Layer 4 of a small transformer language model trained on English Wikipedia (8 layers, counted from 0, width 128). Numbers have three digits each and are written without spaces.
A neuron's activation on a vector x is GELU(weights . x + bias), where the dot is the dot product.

Input weights of the MLP neurons that the questions are about. A number n stands for (n - 500) times 0.00067.
n13 (bias -0.093): 400500538405584487500310510351679538661557553495534470484553556434659543580438511506288463432480503484483221503587346451452535257453559503558414503559553474477667344457341555733374585503566405590638424479400429547478573472508483630614579535514554348476555754446439567543600535483379491543503444487500615612557563403526564458514386679568365386598590597503572503492568380489543551372440
n18 (bias -0.089): 386567616531644421570414428541584432556482420614655488335642520474386587411417579525448564627475476344633412691458424681561445589630628579494472562454509500460518546397253581509485586473565574682383336487417394407284561575327572632576540563527582582582343556572310530526528416630581402555564612534523423562593438436355517317579497494622704473485372437509463587548482612396311512328312
n23 (bias -0.101): 621348381506435629416585377506512295487553446565554683580651650333436451491344683635761429461550606433464583566468494708405524520692552706629452531427363595575401403512655576513548527462494462387450554325562525560569577589592560633562555633551371556678402556642341436525518583530522278451420369609441384509519377408319619512651575497600568614619350404386529319449513544451497187551577
n31 (bias -0.066): 503574460404500455690530573416453400678450485532449509577736351530708589412781571607432410437510440518591353437369414528543558396278439601584559329421587523367675645497370674389557721534527541298416398386409301563615441573613414506398527517471693336425466467538482408506452531438518424409494406424315488473534458635497400524296543521680503479628395465598454544221391466259426503487488
n99 (bias -0.207): 495518352435520543262587492567491454324523722627530397264768513636544562540659325738619560691706708288453500632583465586731689646296249496465062734412331206604564610455474564541209456455626653634540266485514613721450259710486395536612391548025556720444727547325654573473574358457469365641583438636402830414433487447538478391676630741404679633378411431358546525349559320486304792311183
n123 (bias -0.080): 558547557399543569453500559342528434470590459503477491437423561471456500544528304513352624460529681585362592570227497416695553481383685703422317697482407478205503439401583351595654645437552628443700633432453482537512455622324446518333422455641571518572503465415479479655699403560479650572592456544512554480598328518380439459617407551361423384512523534352630376403512512317500421506574
n148 (bias -0.106): 436342397443472783558615542465460513319660594510487548609729544503493558358594535200431636523614400633223564750443393339404609354580453465530281590347668284547244432517483705596454530486503432533341259365453497567437393574447530597704537578468651566748528456546606312572580346467631384456632330568304483477651537531442432618622594533534434322395513425370687394583382465486359462315434
n168 (bias -0.069): 351439472639457486460557558594467514503462435378486387411702592546597546454341395437410703393547527549509476372500678544535400537453415628605693479578484451722488400456598410536566614668506355516497412371525556627453544530574460223427682422479552682438447512544451617343438376497558353736551443451637441497648655659571543497563503489418494583435434656610258522475565512327367471332486
n199 (bias -0.034): 430600457339416320401626627480623476320434427508500483434574337362444540438593511612240613514387568446421435418687392363619644554602473556392448604418540543294485376463497391488553556619322468614443467528373494486561391403713436649503517617370410558522541636530494503434264418491529375470488601514520326552446528562573567405343333437617491628610505671409599673566575471434489520500541
n220 (bias -0.058): 549503487460665431633370511336438699563557523497586358409306369547546479398472417577352528388459503500481518539463692620521553462464559506431583461465494667522601544664420378469577597440477330395408275497390497483584438485485538539512564344665441646457307528540421555452368374569441649403580380387476410454562486568324599459595449403408488581623314540636360656420545375388763210390466
n298 (bias -0.076): 513570442475491513462482718622490539413463444515360557512476487495462585457644523320385557500378412441442618357382588279644630415595602502472567490615438371514409528516495566471479388411535546517620409548629660560505645495418628466622449433508584544422645371559567540469480444467518625456360520454725516562394560451346368566436372468477451527589547390327614568465659349516526477599455
n305 (bias -0.125): 520202482386515399566695459371566469303494580568558437455497503497645552527486503473561548651564373446532455556602360511535522451603514457420689594446565442639582282574626351480443530744625527544555434562486544524359557394550664582602481383559517591426350459385481447475614467433530347468528465575691553461282444408523487471574563413561473732547513444497494506460459384469361543435406
n322 (bias -0.014): 550617386471547621315489387387516434530511391396677339678497548554398495406469366450306517566444568446468647480460455653334441543489446319580518527408597503503435457530576587463613402470593488398360317453549494317569645617400471527462719471644469566426381451479373416462505313352440485638602500511470514647446563530532591551531552563420658456392513489538301653505423464648533492483479
n341 (bias -0.096): 138427634404580449549449519471388505707488386736557340576494517623540422437518172598513391511603609408420500476421415527465405460524318541551492374494390686580500592330548515515406567603579529622550438532509615625580392635554578485394429616521610541545500549620411467459489462602517637509343514574491562492625458457506443400606562565520620447470411548503392606379597427412270465220517
n376 (bias -0.006): 482441500523502495398278607420423411497464633571443657535497503442376551419435423410506688355508444472565519447564373521467624440599352469540386386548617363454636578456426455585609455555615597713399475539407565482518541384511448389453528486572457298460317595485485704572402495374526411522385510424572547453372517403456467492471596488570544586565593556392351625612542404465533605436347
n425 (bias 0.002): 304552523422410455416482381466521543653456476418700293459465527330382525603549525550456449602530663558330481509436500412439442683538500711743634425616380546493576512584669487586723416494713350616379566644490363467425639440456421562643563546554571581311450451500463332494524411477478555516292381597423519284223503616615667349478453426560469673519394506506422598437534438652451427353450
n477 (bias -0.156): 606542230533734448476347597558573436535635422482740572372449477444597758508272404620517750552349693655298674235543396764781477544659699493522397577685702407593508598527596367626417355403429517463343589525476635285457481555453643680696549623303664346403492464577640484615660686212576658568453413500496376452523356360496414661397431364400596483365228614397394622577361496392519629512280
n493 (bias -0.042): 401452421489456528494344457497345476488457531237450503462541570461430489447372332568393485765717568587349597404518459572562542524624423625539558443568374418500494609615582445564535370468528657356431594580536344536434434482439555529546545375679512403456430530386579635414517483494466459542420475645659419582418506605391511419512448308614514614483698720568474412376684291399364430491505

Each question shows a token from some text and the vector x that enters the MLP there. A number n stands for (n - 500) times 0.012.

"se": 341587389555648397419514468501511554288430395517440378648208471406441434339474513681523609427732487465540540455548670692421492479606414397559544406576615572524616443435417646363428577498378449564724468305562495452549365359415416332445559259543591435491653742561591341547475332414597663305551483576592381568319550459501580306532693357444683277569516502633777392487546532513458645552695
Which of these neurons fires most? n341

"bu": 371509384450599463488434391595550561379200462388463443484095524490376435357490581751684638562598472601590464471619662490478420555443407491608558306630632456574654507414502656403566532543403397512710580176560391426366513501370382338502525361542486466480545682471402384522484415406657659137542548367612448615379616447639609374476502474460681458563548422536740586567569507353507647500562
The most active neuron and its activation: n425, at about 0.24

",": 264612331470613512444456482510532637318401314525427559555504444426506377426455645723679499412667416538517457406632753538402437608555424314553541277525654465487652433456285556416592557550393350408648507262598550491475353500523281421585493348587674663561605719500455401570416368374587690205523427389468352535463524553549515397600573383455623370453546523579765442556559449495376652589674
The most active neuron and its activation: n31, at about 0.39

" with": 341555336523535420407402499699574689320319439512445436538368493453502495476611482763606557426694264541553386388562665547454369443725394509562551363549616467524567504369404673450466584547377318483595509216542588457310432369312400415521596435474626567475606548475482332660380366354583683270446588431562550473460651461600531419667529431531509352528618509593802453496632667355434624499546
Which three neurons fire most, strongest first? n168, n298, n341

" Jane": 292566445466668501441616378589515583259563336430477550516305537473343305366453522744621520354693576502539450448627686582497452406513504461624504427737623440512679510519354566312681496431354346467613530265637560545405423484361386450553431260603651564621608517433401323622496363436573614381545620450523453563383626511612484305518660387378501249607645451449705399578550458548370611584605
Which of these neurons fires most? n123

"ci": 325495484464667465472503410609475661245382463550530357520253420474244574428496618716682519473670525573484585426541638524412251484685471496612385427583652442503725389302360501393569461520419369498594574241543482563485402460493423444437618175590457597392562651552381259596379556556526561218522555493615408437464633481588592439543596475451606365589587392474725481600558496447452675587714
Which of these neurons fires most? n199

" band": 429621251452619379481501461643705601283400389386548591566266489394436456399460491726657569426637423508610372469586698444466381506645553450517526371500562530481699472326455652446589595497310465509452506339618512538436414430361341405460662325533594483463635499407507427552373206306650528249284621489449444605518550503522591464592559534432583335663653531617805495475467669390476687533514
Which of these neurons fires most? n199

" that": 290558470552645455480454402470611523277360372521534479611515394467458337511524626790646605424576391461597419473625589460524559449664496333470482288505713505504588432429413771471527529482433301462596540338442495508522420354450430446565548342583711516519563551535537446692577337325555551169486402411553608602445616539652634292554567327527458309433508453468743496617497530397284545500641
Which of these neurons fires most? n148

" to": 350515440552627416488421502464553638228289447403427531434495413508469439521534471777736560431702425471656438455521566563527434441512352407533559390507631459603673513351403702472472545510402340567681526353571558465438327480264403498496505420423702529366667571427587377724450384340606581175473510413589537505451637450545504397599682512464540334460523433485812406570607588339508681494536
Which of these neurons fires most? n99

" ": 324505408581546433416533452698548572295315351433500462524357312458406416481433569746674489450698406546656512392579650429512326509605509507556537383586580460500686503327453575489442529517463456483555608402680438549437327591585224484419530346665586512332619656494688338602475450341538594038438494459503477525375473470589467431585557447611583350626641551582819343493543506416329665489537
Which two neurons fire most, strongest first? n493, n31

"\n": 337615390554679518532430470607566504344405518578549554500308478388465366390351621734717655406716441612490356429691592495501345566560581399513440322559594538495690443403396493497607610515339262499516600266437529448367258564424203521464494410548641500470698692507527361732555588355586519343482453444601466441407539350584569439640626361415487316520477563512707508467472693433452490516604
Which two neurons fire most, strongest first? n477, n13

"9": 370623534582553543539434407606660583351361307434587415548290507538360501315467621684735493489682414404621457380595688648407262587640497363738487212645636449474625589425415396402579537532512269410529580179444463495557380541432427351483429260553577478555539716445436345543492443447658539288486568525459500583438466521601615398579602398590553321464554470683678415490622534401439603476593
The most active neuron and its activation: n18, at about 0.46

" Fe": 409543448470622365458540525441591635202499373399537416504295541466531339507441600705632526510750409528443554478656690511486413431559444517548527426681612518565736466488430571418535561474354353551654592311758426501556316510397271584522609251607424548421560579518546241434398398404579538361505539452617369452399622400392534364524708359444451328610517429518758286526373509654493769540623
Which three neurons fire most, strongest first? n305, n220, n425

" an": 329477373543584453492535413588618756348417487397462396480369445461443328442496584728632454444790346442646525461540733528453448311535562489568480481677649424519601383517354463517611598578447395486513469306585554523291346501442384428484547372641630512468646521495347414519435339385498598076558545481639488519337480426646513436517697451547458290427649523620778396623551661489261644533587
Which of these neurons fires most? n305

"al": 300486432517540386514434362676557664277322302520500474538193624601404451383524549684696521436681516562402544456540717554480520504541509341665504303521710484585664469436488574464480536597370448433668495274561488530467464399569370304506669336489645465420564687442485374471422495580523577220457537501659299482377579511528550316427574352448542318560572332533784414624573522531563522544675
Which of these neurons fires most? n298